Layer 7 of a small transformer language model trained on English Wikipedia (12 layers, counted from 0, width 64).
In attention head 0, each number of a token's query is one row of weights dot the token's vector x. The head spreads its attention over the tokens so far by the softmax of query dot key.

Query weights of the head. A number n stands for n times 0.00065.
q0: 115 109 21 -248 -117 160 -209 71 52 180 163 205 189 100 -6 17 3 -51 40 206 -200 49 -157 -97 46 158 117 -43 -89 131 -151 -29 153 152 -77 -69 -117 117 -90 32 176 -10 -131 2 -28 -50 -36 15 84 -128 -119 324 48 49 141 47 -22 -140 117 143 125 -13 -65 -108
q1: 14 10 -10 -179 205 82 39 112 45 -82 63 84 -61 116 -28 53 12 33 39 79 17 -41 -48 147 65 16 82 -103 -35 65 -111 -91 266 -54 -36 -131 18 116 115 -20 143 34 13 -99 65 0 -17 -9 -18 79 13 72 17 -20 86 103 -100 -140 -156 144 -54 13 -90 -8
q2: 94 -148 61 34 -122 80 54 -128 4 120 15 30 61 168 -41 86 -193 192 202 83 57 -157 64 147 -52 -57 113 7 -38 61 68 195 -69 -83 -22 125 21 78 13 -48 33 -142 62 -55 195 174 48 -83 -29 -203 10 57 -38 -131 44 220 193 -44 -57 -71 -53 328 -152 10
q3: -139 130 -65 11 41 -216 -11 130 -145 -53 -122 100 -152 49 -23 97 -114 88 -214 -155 -258 41 109 -38 -132 36 68 -63 80 -118 -200 -138 141 56 65 -285 137 -121 -10 -56 33 170 -37 180 -285 -115 -140 -37 -85 100 -16 103 48 125 63 -277 29 182 110 111 -93 -206 -62 67
q4: 76 -39 160 97 -152 -38 8 -92 -112 106 -42 85 -29 81 -133 126 -37 213 212 128 6 -8 -7 7 -100 -17 122 19 20 142 63 205 102 2 -246 -151 -14 3 134 -79 11 -226 117 -36 84 -4 9 -51 -73 -197 -156 32 10 -178 -9 103 165 -30 15 -69 165 31 -85 -212
q5: 15 -223 191 -35 -6 31 -127 -79 45 -142 156 186 -100 45 -80 111 -180 166 101 -274 24 -72 222 74 -78 -134 11 126 82 -19 91 56 38 83 -14 -6 28 146 164 24 168 -50 83 37 120 69 100 10 -165 45 133 -12 -58 -49 -185 91 30 -140 -200 49 130 -46 -149 -17
q6: -275 119 20 69 -24 186 24 79 21 -101 -104 -74 302 54 59 9 58 15 -106 3 -110 73 -98 -150 -77 -22 -61 -79 52 90 -127 37 -120 60 54 4 -7 -152 -100 126 64 205 6 28 -268 -199 -123 -142 24 102 -41 155 49 159 38 -262 97 163 -142 3 -66 -88 117 159
q7: -200 65 -124 72 6 -5 143 21 76 -140 -3 81 50 -58 164 -4 -60 -41 7 21 -305 27 -43 -24 -40 -58 -34 -18 -62 -97 -54 -87 -101 44 13 37 235 -15 -173 12 0 93 -167 -53 -98 23 -25 222 13 53 156 -15 -35 5 -48 -180 104 50 113 -42 -130 -137 55 102
q8: 147 -226 -41 -123 -31 28 125 -276 -49 -51 125 -40 -118 40 -143 -130 -156 83 1 87 92 -34 54 174 72 -194 169 -25 -142 -8 99 54 64 -182 214 51 102 16 213 76 66 -216 205 -166 218 168 -21 -252 -209 -66 98 -136 -233 -129 5 -32 34 -194 -18 102 133 240 39 102
q9: 121 0 37 -271 126 -50 -73 -30 -85 -111 10 230 37 -202 -24 -36 117 149 -19 1 131 -9 59 37 -164 92 13 -136 52 -21 34 49 97 -65 126 54 -160 57 25 74 -213 7 -46 -79 242 -10 -100 -17 185 91 49 -210 294 56 -73 103 54 -88 -9 -138 209 -156 -144 8
q10: -151 167 31 -103 172 228 243 -60 -3 -158 -12 -113 -129 -62 -171 -27 185 151 -59 -101 -53 -19 -116 -14 160 64 -131 67 71 48 -188 -44 140 -151 27 -150 -146 5 -78 -34 183 -11 39 11 -126 172 23 -163 -139 39 97 99 109 -69 37 -77 -115 -28 -15 6 -38 -147 -8 -48
q11: 165 -173 227 20 -314 194 68 -106 283 -176 -235 191 99 113 30 92 -21 -118 192 204 36 -233 13 133 110 -57 114 -9 -151 32 86 -23 18 79 -95 113 111 185 -126 -50 23 -73 -198 184 -171 157 7 204 322 18 26 -129 -59 -92 -205 9 -18 -192 42 -37 33 247 -295 47
q12: -57 307 -163 27 162 294 -163 -104 127 90 -19 68 -147 -123 18 171 -64 -31 50 -80 153 102 69 -16 31 -64 69 -45 -12 36 -187 -80 -16 -104 -143 57 -65 -167 28 28 153 -224 162 6 122 49 37 -131 -12 -27 53 -151 147 -119 86 50 81 -122 54 73 55 127 -70 -38
q13: 155 -157 217 92 -134 90 151 55 29 -82 -74 -32 -79 229 -100 -18 -155 22 177 69 151 -24 104 -95 51 -89 -89 27 -78 114 73 195 -112 -61 -97 16 92 218 211 -79 16 109 -106 -90 99 50 200 -68 -11 -49 -12 8 -120 152 -121 225 -101 -110 -48 -180 163 268 91 1
q14: -19 -47 -143 -14 325 -46 12 23 -97 13 36 84 -110 -169 91 152 -122 -69 193 80 -84 -120 -18 198 48 -115 28 -115 0 72 105 -38 121 -65 -96 -138 -93 101 -22 -82 -39 -82 275 229 41 7 204 55 -174 -25 104 -126 53 65 32 -184 -16 -215 95 -159 39 94 -314 312
q15: -120 42 98 135 48 19 223 -94 -136 55 -276 -115 -148 159 -257 187 -108 97 87 -36 128 -72 27 123 -9 -30 -64 35 -125 58 82 93 57 -12 -46 74 206 -26 47 -83 11 -57 -240 118 -44 19 -145 84 90 -58 56 -182 108 -292 94 52 1 197 173 -77 25 111 -10 -41
q16: 38 -124 6 258 -3 -161 57 -12 -34 16 -130 2 -70 130 -211 75 -85 53 16 -36 175 -206 145 -68 72 -11 -110 -52 -125 74 170 -36 122 147 152 146 -130 28 46 -54 27 -28 -110 60 89 -111 -35 130 -77 61 4 -55 62 -6 18 52 -123 132 44 25 68 55 16 66
q17: 36 -242 18 188 -143 51 73 -111 -33 58 -151 -60 -43 55 -171 23 -127 119 210 -60 216 -150 228 128 -6 -202 -111 -16 45 89 166 146 -53 -61 39 156 -5 18 15 -33 -72 -113 -42 -12 20 3 52 175 18 -70 75 -180 39 -106 -78 169 -7 127 -21 -64 -72 221 -78 217
q18: -43 2 -41 83 39 88 131 36 64 -47 -55 -90 102 -69 -75 39 -72 -56 -32 -133 123 63 -67 -25 -161 117 -42 -30 -33 -21 -12 22 72 77 92 109 -45 -91 122 -45 -172 57 59 105 170 -56 192 19 -56 -31 -40 -105 82 221 -94 -48 40 21 172 -150 186 22 53 -97
q19: -59 83 -97 -96 25 58 -142 42 101 170 331 -68 188 130 294 -57 146 -38 -84 137 -135 63 -227 42 102 -75 127 50 -118 -13 45 -29 -157 -31 1 82 44 23 -58 51 21 -127 62 -222 44 73 -22 -72 121 -250 -231 92 -24 -64 -65 39 -111 -179 5 133 70 -42 80 -12
q20: -42 -79 -177 -1 19 150 -16 93 -65 -87 -21 -6 5 -24 65 -33 62 -75 -143 -121 47 118 -93 21 -121 14 -215 -55 -225 -10 -100 -88 24 -248 101 -15 156 -301 -117 125 102 45 -82 -141 -128 -33 -199 46 -92 149 -2 119 75 57 122 120 -241 134 62 190 -71 -149 154 172
q21: -142 -228 17 -34 -159 39 -119 -322 75 -127 63 -181 -29 229 -150 161 -175 174 93 -246 214 -214 118 7 -61 -12 -106 -232 -112 5 -41 85 -8 67 305 105 -9 46 -18 -14 -73 -49 310 107 44 -69 8 48 -80 179 101 75 -86 -43 24 59 -7 76 87 -15 95 311 -13 4
q22: -182 213 -205 -241 159 21 -123 23 -151 130 246 253 113 -32 166 -26 112 53 -92 -198 -249 167 -124 -50 94 -49 -75 50 19 -117 -63 -8 -219 -95 65 -86 200 8 2 77 72 69 -114 47 -274 -145 -72 -136 -11 109 103 18 15 -2 -86 -119 -243 148 -50 53 119 -246 354 -41
q23: -362 168 -164 -156 285 -29 125 132 -181 -147 174 9 130 6 383 -32 166 -50 -291 -314 -161 139 -174 -81 -81 38 -60 233 -198 -286 -154 -478 -51 76 119 -310 -10 -109 -155 -34 -111 270 29 34 -2 -117 85 -70 51 -31 -37 49 190 155 -13 -213 -265 164 75 -65 -108 -303 151 -34
q24: 90 -67 149 73 25 -191 -98 -228 70 124 244 49 -337 131 -42 2 -92 98 53 21 133 -146 96 199 369 -56 80 95 192 129 91 -35 88 4 46 -145 -46 105 22 -104 169 -140 156 1 -28 23 -36 -90 108 -82 -80 -98 -72 -222 -60 132 -81 -29 -76 -116 -10 113 -221 -108
q25: -8 257 -76 -238 105 -101 78 208 -125 207 22 98 -34 6 133 -1 85 -60 -93 2 -76 -63 -140 27 194 118 -26 -94 17 -10 -272 37 -163 89 -97 -48 -231 114 -82 67 -21 207 -35 -54 -18 177 55 -33 91 -130 2 -2 -189 29 187 -235 -42 36 -12 -37 -150 152 26 -15
q26: 7 91 -59 -3 126 12 106 -21 153 -272 -35 -197 -253 -73 139 116 -48 -57 -176 143 29 90 -56 86 -30 -13 -72 -237 -106 -19 -36 -42 -5 -36 80 -125 66 -44 -95 -72 -138 103 93 167 -76 138 -125 175 91 119 -44 82 -8 -14 -95 30 -244 133 82 27 -55 -102 39 202
q27: 81 -15 -39 0 -158 -91 -31 -1 -214 -38 -99 -67 20 -109 -215 -13 146 -129 17 137 -230 -296 48 -95 172 -213 -87 67 64 189 13 -1 -152 -202 96 185 -91 -108 48 172 66 -1 -166 11 -12 28 150 -187 215 -118 286 -53 -148 -112 -39 221 -3 37 -105 117 -33 -4 134 75
q28: 53 30 -86 16 -108 -89 42 223 -75 40 7 -194 -249 153 44 41 176 115 -90 55 106 40 172 -86 79 -16 157 -115 -102 82 63 -190 48 -137 6 -20 -63 154 15 242 -72 88 -11 41 -125 -95 11 0 -117 -186 -58 -102 174 -192 -72 -66 87 -11 10 28 26 1 160 -116
q29: 67 32 -158 17 -60 -82 -95 -39 -113 -69 -9 153 160 161 -77 63 -94 109 -116 -45 -71 11 85 180 -107 16 44 5 -186 144 -198 -54 144 -234 -105 -126 42 -81 -33 11 51 -16 170 -201 80 -190 -68 111 114 -82 60 -20 -111 -73 60 177 116 -11 -79 -28 2 29 -294 35
q30: 292 51 -107 107 -246 91 63 -143 -37 -39 -1 32 -135 -12 121 -2 -75 -72 1 -23 114 78 91 9 -63 168 97 -34 -48 19 77 -190 127 168 83 -182 144 27 154 -138 -100 136 -198 104 6 235 111 -53 -1 -117 203 67 109 -36 -24 -92 226 -2 -48 62 -77 80 -240 53
q31: 33 -40 -40 -75 36 73 -4 -111 11 57 95 -111 173 36 -81 36 -47 -17 101 -33 -35 -29 224 74 -158 -94 57 -307 156 -45 122 103 44 177 -122 11 -109 61 139 -33 -94 -68 -31 175 29 111 -109 89 -19 94 89 -206 55 -209 -31 -1 -351 7 -194 332 -101 106 -55 -76

Each question shows a short text with each token's key, already scaled and adjusted for position as the last token sees it. A number n stands for n times 0.004.

Then comes the last token's vector x. A number n stands for n times 0.011.

0 " of": 11 41 -35 116 -6 -173 100 340 -51 48 26 11 47 158 -34 77 -70 113 110 -46 87 55 -76 6 164 -34 -48 98 19 39 4 106
1 " the": 53 10 -78 107 -30 -162 129 371 -64 39 -7 9 41 165 -34 65 -10 76 128 -1 106 71 -132 16 180 -8 -75 105 22 10 15 100
2 " song": 53 -144 -98 32 -34 -120 100 393 -77 70 -59 0 13 143 -13 127 134 12 46 -59 101 87 -105 19 151 -47 -134 107 16 83 -16 120
3 "s": -36 -158 -148 69 -1 -122 116 360 -68 38 8 -5 46 126 -26 93 112 -4 17 -66 83 70 -113 34 196 -54 -128 82 17 82 3 150
4 " are": -79 -88 -111 107 -12 -179 140 365 -82 66 -13 28 70 75 -35 85 30 -41 13 -42 76 71 -70 17 207 -60 -30 59 40 50 -15 102
5 " original": -61 -5 -119 57 -28 -153 136 293 -93 51 -32 18 46 164 -34 63 -124 -80 -11 22 113 92 -153 26 180 -14 -139 54 12 30 2 121
6 "s": 26 -14 -140 96 -53 -144 98 354 -52 24 47 -24 38 175 -59 105 -120 -159 -85 -29 94 24 -96 22 231 -52 -138 95 32 110 13 167
7 " with": 60 -7 -118 111 -21 -209 92 382 -74 74 13 13 54 137 -62 51 -46 -107 -62 52 86 57 -59 11 173 -20 -59 90 22 54 -6 105
x: 12 206 -49 -76 -98 -38 -42 -124 32 54 35 167 67 -191 331 13 196 -150 262 -101 42 2 -255 63 -39 67 11 134 49 22 4 -97 13 52 94 42 -119 -132 -72 -181 15 -32 -5 83 -18 48 -187 85 312 -24 -139 67 31 54 36 -96 -9 218 -145 -105 6 -167 -250 62
Which token does the last token look at most? 7 " with"

0 " 1": 83 -37 -26 97 -12 -84 113 319 -25 116 0 -22 29 167 39 50 -93 112 93 -39 43 81 -177 36 242 -18 -157 112 -29 54 10 87
1 ":": 91 -69 2 166 -22 -179 106 432 -66 98 2 11 70 155 26 62 3 72 90 -25 103 103 -163 32 226 -31 -110 115 -13 42 0 102
2 "36": 55 -99 -19 120 -36 -175 122 375 -71 126 22 10 37 189 17 57 98 16 130 8 116 84 -168 10 252 -36 -175 88 32 43 -46 145
3 " |": -33 -93 -55 141 -9 -229 153 420 -80 76 8 53 31 156 1 78 59 -5 115 29 108 92 -98 50 257 -44 -77 102 -19 41 -2 131
4 "\n": -7 -34 -41 68 -30 -243 186 363 -73 57 -10 79 20 150 8 58 -7 -20 60 -5 127 78 -93 111 209 -88 -49 28 -38 35 47 137
5 "|": -15 -72 -108 56 -13 -207 207 396 -97 77 10 121 -1 88 26 87 -2 -23 62 29 222 40 -66 88 219 -40 -74 54 -18 42 70 132
6 " ": 28 24 -69 6 -44 -158 157 257 -52 64 -27 85 36 184 -4 53 -9 -26 14 -35 130 -44 -52 59 160 -62 -83 33 -17 75 55 61
7 "33": 98 74 -99 87 -52 -200 196 327 -109 112 -5 19 12 192 12 58 -9 -48 22 22 125 30 -130 26 267 -74 -178 71 27 59 6 112
x: -38 95 -24 -113 -10 36 12 119 1 -213 173 -96 44 -52 208 116 325 -113 37 -4 -69 114 33 -44 13 79 17 36 -233 -163 -195 -279 -142 -6 30 -13 19 -44 -390 -153 -13 109 11 -63 -198 52 9 37 44 -37 3 -3 -34 57 124 -166 -76 -12 -47 36 -238 -255 284 80
Which token does the last token look at most, and with what share of its attention? 5 "|", with about 90%

0 " of": 11 41 -35 116 -6 -173 100 340 -51 48 26 11 47 158 -34 77 -70 113 110 -46 87 55 -76 6 164 -34 -48 98 19 39 4 106
1 " Jan": 99 -114 -24 101 -49 -147 113 347 -22 101 -12 -15 -5 171 8 49 -16 93 128 -25 109 79 -107 11 239 -4 -127 115 33 -11 10 170
2 " S": 40 -108 -36 11 -90 -90 47 240 2 18 20 -72 10 182 -21 13 58 11 126 -88 49 8 -99 -21 217 -8 -121 44 85 38 3 154
3 "k": -26 -68 -36 -1 -50 -83 82 230 1 67 1 -71 77 139 -1 9 70 -37 94 -69 61 42 -90 -15 202 8 -128 59 69 10 14 105
4 "wi": -70 -1 -30 4 -13 -85 81 235 -15 103 -7 -93 41 144 15 -25 -17 -57 61 -55 57 48 -115 19 186 2 -174 46 38 -12 -18 131
5 "er": -60 -14 -68 64 -59 -130 96 273 -29 72 3 -87 86 145 51 72 -65 -73 65 -5 38 86 -121 26 186 -23 -107 66 39 -40 7 98
6 "c": -5 -18 -124 19 -46 -74 94 186 34 37 -17 -87 10 125 29 -6 -62 -78 36 -53 45 49 -99 27 192 28 -114 51 35 -35 20 119
7 "z": 35 42 -98 31 -66 -128 107 285 -30 90 -15 -82 22 139 14 39 -33 -75 -8 -47 51 42 -109 25 216 -11 -121 67 12 -8 48 148
x: -75 23 -99 185 70 40 145 107 162 -50 -111 -107 -8 60 53 -15 143 2 7 -138 -128 79 124 -82 26 184 -41 35 -115 -53 -180 196 -40 20 101 -49 -87 -88 -196 -154 36 277 -223 146 129 57 93 174 -24 20 -76 -18 245 315 162 0 60 98 135 -84 -57 -46 -17 26
Which token does the last token look at most? 0 " of"

0 " D": 47 -51 15 38 -82 -55 49 226 -10 67 8 -60 -7 117 -16 43 -46 92 100 -42 30 41 -53 -36 182 -12 -145 68 61 -23 6 101
1 "y": 70 -79 0 12 -44 -93 56 255 -28 39 -20 -93 42 157 10 21 -26 43 98 -56 34 27 -105 -47 141 -5 -135 36 44 -28 -25 148
2 "lan": 51 -90 -13 64 -26 -133 107 318 -27 87 -15 -68 44 166 24 46 76 11 110 -3 86 53 -137 17 251 1 -144 90 -5 0 -9 169
3 " |": -21 -90 -25 132 -15 -230 152 401 -87 83 -2 56 12 154 -5 80 51 8 106 17 111 69 -73 52 237 -62 -59 91 -10 32 26 130
4 " 3": -81 -67 -67 109 -57 -168 143 303 -51 110 25 10 -20 187 -5 63 7 -73 57 -24 94 12 -155 29 251 -84 -132 34 11 25 4 105
5 ":": -56 -25 -74 126 -64 -156 94 366 -49 84 -8 -3 27 146 27 46 -70 -79 59 -6 108 30 -145 22 211 -36 -124 97 30 43 -27 63
6 "44": 26 8 -118 107 -60 -154 116 320 -70 123 36 10 36 169 13 70 -107 -90 46 35 106 37 -151 13 231 -31 -165 83 43 49 -57 109
7 " |": 74 46 -126 116 -38 -218 163 389 -78 80 15 55 28 155 7 82 -26 -86 24 100 124 64 -103 67 265 -30 -83 96 -11 50 -2 128
x: -56 -39 -19 86 -72 -22 -46 -41 103 -96 54 79 98 1 451 8 17 -53 -13 -112 111 220 -254 105 -227 -80 -168 51 -155 29 -42 -173 -53 51 209 -112 52 1 -158 -148 -1 -124 235 56 13 -30 -56 157 3 70 -168 42 34 -76 35 -83 -28 145 197 -113 -173 -97 -42 54
Which token does the last token look at most? 7 " |"

0 "'": 60 12 3 76 -32 -143 67 382 -50 101 -10 -26 52 85 -26 39 -53 54 106 -29 81 134 -90 -2 182 -6 -135 125 -24 2 -4 104
1 "s": 57 -19 -123 131 -28 -153 84 355 -44 66 8 -20 36 123 -39 37 -17 94 113 9 96 93 -135 -8 169 -5 -89 127 -14 16 11 116
2 " large": 44 -109 -109 64 20 -127 107 279 -62 41 6 -47 19 174 -2 89 132 10 46 18 52 89 -112 22 177 -9 -131 85 -8 26 20 68
3 "st": -36 -112 -165 92 -3 -90 85 249 -29 24 1 -60 5 128 -12 60 99 35 38 -12 56 106 -124 2 165 20 -113 114 -20 10 11 92
4 " tr": -41 -64 -136 -3 -27 10 -16 112 35 31 4 -59 4 114 -98 22 -17 -8 -65 26 -22 27 -50 -7 76 72 -148 125 -18 16 39 24
5 "op": -45 -59 -117 31 5 -73 65 247 -39 16 -6 -20 72 152 -38 24 -64 -15 -12 -31 62 19 -86 3 168 47 -160 95 -18 45 13 77
6 "ical": 39 -17 -108 66 -55 -108 120 273 -52 43 -28 -39 31 159 -10 27 -103 -87 -80 64 60 117 -121 24 169 34 -144 88 -23 -14 33 100
7 " for": 96 42 -121 107 -18 -169 133 364 -45 70 19 -14 43 188 -22 59 -59 -133 -106 92 58 66 -106 29 194 13 -92 108 7 65 4 111
x: -64 125 30 20 -130 1 -29 -15 -39 89 28 195 76 -169 433 -38 55 -42 77 -56 76 0 -197 26 -130 129 15 138 19 82 -73 -168 -47 105 112 88 -80 -88 -101 -125 -26 38 -101 53 -192 -22 -177 114 281 -52 -127 40 76 17 46 39 -162 140 -7 -196 -68 -226 -172 39
Which token does the last token look at most? 7 " for"

0 "ist": 39 4 -40 61 -42 -92 116 289 -48 76 -47 -31 3 104 10 50 -60 81 99 -10 64 134 -99 12 166 -17 -120 117 3 10 16 88
1 "ry": 73 -62 -62 64 -53 -101 82 328 -50 84 -29 -60 28 136 15 62 -5 96 88 -20 53 109 -128 24 180 -28 -125 113 11 -22 21 136
2 " do": 11 -135 -91 80 -15 -122 61 293 -4 47 -54 -46 -12 181 -53 9 62 -3 28 6 -10 92 -80 28 129 -15 -131 115 36 72 36 62
3 "cu": -61 -60 -21 16 42 -117 103 276 -7 68 -25 -16 35 176 -9 41 87 -35 60 -17 41 36 -81 51 194 -28 -159 53 -50 50 -3 67
4 "ment": -94 -87 -66 56 -39 -96 106 312 -54 70 -30 -21 90 125 1 79 6 -67 12 11 43 100 -46 38 189 -27 -131 106 9 23 31 101
5 "s": -74 -80 -106 72 -62 -131 121 315 -22 29 -1 -28 55 139 -16 63 -46 -111 -32 -23 50 58 -102 47 200 -45 -110 93 20 68 40 139
6 " of": 4 -51 -94 106 -19 -176 121 353 -55 64 17 -2 76 137 -24 53 -66 -95 -41 66 64 57 -82 25 140 -36 -65 105 11 28 8 93
7 " D": 59 79 -135 61 -99 -87 72 260 -15 63 20 -40 -19 141 -26 61 -1 -85 -10 -5 54 39 -59 -2 240 0 -118 76 70 -3 23 118
x: -140 -78 -60 -92 39 120 65 239 50 45 198 14 199 -102 16 24 130 -123 -180 -129 -135 202 -297 -41 -9 -6 12 -19 -13 -176 -253 -46 61 -11 7 29 -63 -65 -86 -192 -13 196 -157 77 187 -11 122 120 -174 108 -53 -29 81 77 259 -181 -130 88 -51 11 -60 44 -87 -12
Which token does the last token look at most, and with what share of its attention? 6 " of", with about 60%

0 " |": 21 19 35 116 -7 -235 154 420 -99 69 7 61 2 174 -21 89 -50 95 123 -41 132 70 -75 31 243 -67 -55 92 4 34 15 138
1 "\n": 13 -25 -3 49 0 -219 176 341 -58 49 1 64 19 145 13 72 6 48 70 -49 126 89 -92 97 201 -94 -38 15 -21 38 36 123
2 "|": 18 -31 -38 60 29 -197 205 397 -88 73 13 117 -3 88 24 90 3 74 122 2 223 56 -75 80 228 -37 -71 55 -11 46 65 133
3 " 7": -26 -71 -53 69 -23 -193 174 333 -63 100 45 32 11 195 -5 99 51 -12 81 -34 149 24 -153 31 257 -66 -121 37 31 44 20 87
4 ".": -76 -18 -52 46 -53 -164 163 339 -72 80 -12 8 11 158 38 60 -8 -42 69 3 156 50 -128 46 261 -26 -142 38 11 51 19 68
5 " |": -54 -51 -103 72 -39 -176 157 373 -104 74 35 40 4 118 15 102 -18 -46 48 52 180 63 -107 41 230 -26 -84 56 14 43 46 122
6 " \"": -8 -10 -57 28 -66 -153 191 269 -77 47 -36 87 -55 84 15 21 5 -27 -12 7 80 38 -64 75 112 -49 -50 -13 -15 31 46 111
7 "G": 51 68 -116 57 -61 -138 55 317 -19 81 29 -30 10 145 -29 47 -9 -94 -31 0 86 56 -42 5 229 -29 -133 70 32 14 25 115
x: -110 141 -91 -151 6 23 -37 154 21 70 31 -43 146 -61 18 -15 210 -275 37 -233 3 176 -282 98 213 70 64 96 44 -101 -219 43 1 35 -95 -27 -25 -42 -205 -22 -21 94 -113 25 135 96 129 48 -139 114 -93 98 128 59 172 -145 -159 -7 -67 8 -5 -241 -112 176
Which token does the last token look at most? 6 " \""

0 " and": 14 38 -27 101 -23 -183 127 385 -67 70 -11 0 47 172 -54 52 -88 105 131 -84 86 80 -91 11 205 -31 -68 116 25 28 3 128
1 " S": 62 -80 -49 -22 -66 -64 44 215 0 39 30 -66 -10 169 -39 15 -4 72 126 -98 50 0 -61 -9 233 -9 -129 47 79 48 26 135
2 "k": 44 -68 -26 -14 -43 -81 71 208 2 69 3 -66 62 131 -15 -5 50 4 91 -74 63 25 -69 -25 186 2 -128 64 69 8 11 93
3 "wi": -54 -27 -20 -7 -3 -81 75 224 -11 98 1 -94 41 148 6 -20 50 -48 60 -63 52 43 -105 13 180 1 -176 44 37 -1 -25 130
4 "er": -86 -49 -52 65 -52 -124 90 271 -25 66 11 -90 89 149 51 77 16 -57 74 -15 41 90 -120 22 180 -18 -109 67 39 -38 2 94
5 "c": -57 -56 -116 10 -36 -64 90 170 42 29 -17 -86 8 123 27 -10 -27 -57 60 -58 45 50 -95 24 187 37 -114 49 33 -34 14 114
6 "z": -11 -1 -98 26 -62 -125 104 284 -29 90 -14 -81 19 138 10 41 -47 -87 9 -51 53 45 -108 21 215 -8 -121 68 10 -4 47 148
7 "y": 61 52 -101 30 -29 -130 88 275 -34 46 -17 -71 52 141 24 40 -20 -65 -34 -18 54 35 -96 4 187 2 -123 63 23 -23 15 146
x: 69 102 -118 212 115 72 208 36 199 -33 -2 -16 9 52 52 -127 74 1 73 -86 -139 -38 230 -56 14 166 -117 22 -35 -95 -100 137 -19 -12 57 46 -61 5 -55 -227 -28 326 -154 117 30 -65 66 86 -26 11 -49 6 149 354 63 14 109 129 260 -118 -63 -253 30 98
Which two tokens does the last token look at most, in order? 0 " and", 4 "er"

0 " |": 21 19 35 116 -7 -235 154 420 -99 69 7 61 2 174 -21 89 -50 95 123 -41 132 70 -75 31 243 -67 -55 92 4 34 15 138
1 " \"": -22 -9 -18 11 -45 -132 162 246 -62 34 -49 78 -58 95 14 8 -3 29 40 -5 75 41 -47 71 98 -51 -49 1 -7 22 49 100
2 "T": 21 -86 -47 23 -42 -104 60 253 -2 43 19 -24 -1 108 -35 43 57 29 82 -75 59 57 -22 8 212 -34 -105 55 42 67 20 97
3 "a": -7 -34 -45 63 10 -154 64 211 -13 56 46 -12 26 110 -18 -18 43 15 71 -60 89 -21 -44 -4 193 -55 -74 29 0 27 21 102
4 " She": -113 -56 -96 65 -51 -155 98 315 -42 100 2 -81 63 188 10 38 8 -106 75 -36 82 49 -108 -13 216 -22 -132 78 46 -11 -30 178
5 "ri": -39 3 -79 8 -10 -84 19 155 10 16 25 -86 24 152 20 26 -56 -68 60 -28 64 -21 -63 7 157 19 -114 36 16 -28 -12 119
6 " Ta": 20 36 -99 69 -35 -116 67 309 17 70 -1 -95 27 182 -16 7 -79 -95 31 7 62 53 -109 -1 238 30 -115 91 33 19 -25 112
7 " Ta": 75 77 -95 60 -39 -124 61 308 0 84 1 -86 29 179 -24 1 -14 -55 15 14 66 46 -91 -6 218 14 -115 96 29 21 -12 108
x: 2 -54 -71 -20 137 81 206 201 127 14 70 31 -69 73 160 23 110 -281 93 -82 -21 5 -91 -67 -48 -14 -95 50 131 -46 -124 90 -2 -18 -45 74 9 143 -219 6 -13 189 -166 -104 113 10 113 13 65 70 -27 209 86 436 2 -123 -32 29 -127 -89 -211 -257 -116 -68
Which token does the last token look at most? 1 " \""

0 ").": 29 17 17 107 -20 -190 153 385 -92 79 3 26 39 136 10 66 -47 59 93 -32 55 131 -77 38 204 -45 -55 77 -3 27 -13 77
1 "\n": 27 -30 -18 54 -13 -185 191 331 -40 78 -2 48 31 114 16 68 -6 51 64 -43 91 133 -88 101 213 -74 -50 35 -13 32 29 124
2 "\n": 11 -43 -22 -1 11 -166 179 264 -34 40 13 31 50 113 39 91 24 27 26 -81 85 88 -55 110 208 -94 -24 -47 6 51 26 72
3 "The": -24 -60 -173 83 -34 -192 168 415 -78 67 0 6 49 174 -14 42 70 53 110 -22 173 69 -177 32 253 -18 -78 65 36 -3 12 131
4 " ": -72 -27 -89 -14 -19 -117 145 247 -24 62 -25 8 24 188 -3 71 -9 -86 14 -48 79 10 -84 40 167 -18 -104 71 7 67 61 83
5 "ju": -13 33 -99 17 -6 -62 17 237 15 38 -18 -70 -25 235 -19 -12 -125 -152 -19 22 18 45 -82 27 192 24 -213 92 16 3 21 80
6 "d": 18 43 -63 143 -46 -140 54 267 -11 94 42 -26 32 165 7 60 -106 -112 8 95 14 25 -100 5 166 -24 -122 67 32 6 -16 105
7 "ic": 83 25 -107 65 -91 -119 104 199 8 25 18 -54 48 207 5 66 -39 -90 -6 52 74 18 -107 5 174 15 -99 45 -5 -14 -21 116
x: 76 -55 -87 -54 150 -154 81 269 -12 -41 -211 56 -41 -47 433 102 9 -21 -135 -153 -25 -40 55 -65 -5 -41 -18 37 96 -129 -116 -48 -78 95 112 -20 67 -316 -21 -56 -102 88 16 82 10 263 29 -86 -1 -90 -250 -93 63 11 37 113 75 88 29 -123 9 -267 125 -75
Which token does the last token look at most? 3 "The"

0 "85": 47 -19 7 48 -6 -81 108 278 -70 111 -58 -12 15 94 1 17 -35 26 69 -11 54 92 -138 15 174 -47 -117 55 -6 23 -4 92
1 ".": 29 -11 19 106 -29 -175 141 357 -74 92 -4 13 38 116 10 37 10 15 85 22 42 133 -85 41 211 -26 -77 83 -44 23 -3 55
2 "1": 35 -51 -52 81 -43 -113 133 282 -90 103 5 11 -8 106 19 31 70 21 78 -18 63 63 -127 7 214 -41 -105 55 -7 24 7 85
3 ")": -29 -52 -39 80 -79 -181 146 375 -98 71 -41 35 2 130 -10 78 35 13 73 5 54 95 -121 72 186 -86 -62 88 -19 30 25 88
4 " |": -35 -63 -62 88 -17 -210 177 394 -93 71 -14 85 14 146 -6 67 0 -13 92 45 109 75 -65 74 229 -55 -48 70 -17 44 31 124
5 " 29": -73 -31 -106 109 -22 -219 174 359 -77 108 6 27 23 213 -19 58 -80 -83 49 -40 111 16 -149 18 270 -94 -145 48 56 28 -13 90
6 ".": 43 36 -73 77 -44 -159 137 301 -61 101 -18 -12 17 178 36 30 -79 -54 46 48 110 40 -130 43 262 -14 -150 58 -3 35 -24 41
7 "6": 75 26 -106 101 -40 -157 137 286 -107 97 32 11 -31 148 16 39 -44 -67 -21 68 86 21 -147 15 218 -20 -114 62 8 42 -21 66
x: 76 15 -23 12 22 125 8 -81 24 -230 37 1 -41 -37 211 1 34 -87 -85 104 81 91 -61 4 -152 -102 -71 163 -353 6 -43 -32 -126 60 163 57 140 -114 -324 -63 -44 22 -156 -62 -156 100 1 99 30 97 -24 -140 -62 -50 13 -149 -124 196 231 -141 -138 -190 197 62
Which two tokens does the last token look at most, in order? 4 " |", 3 ")"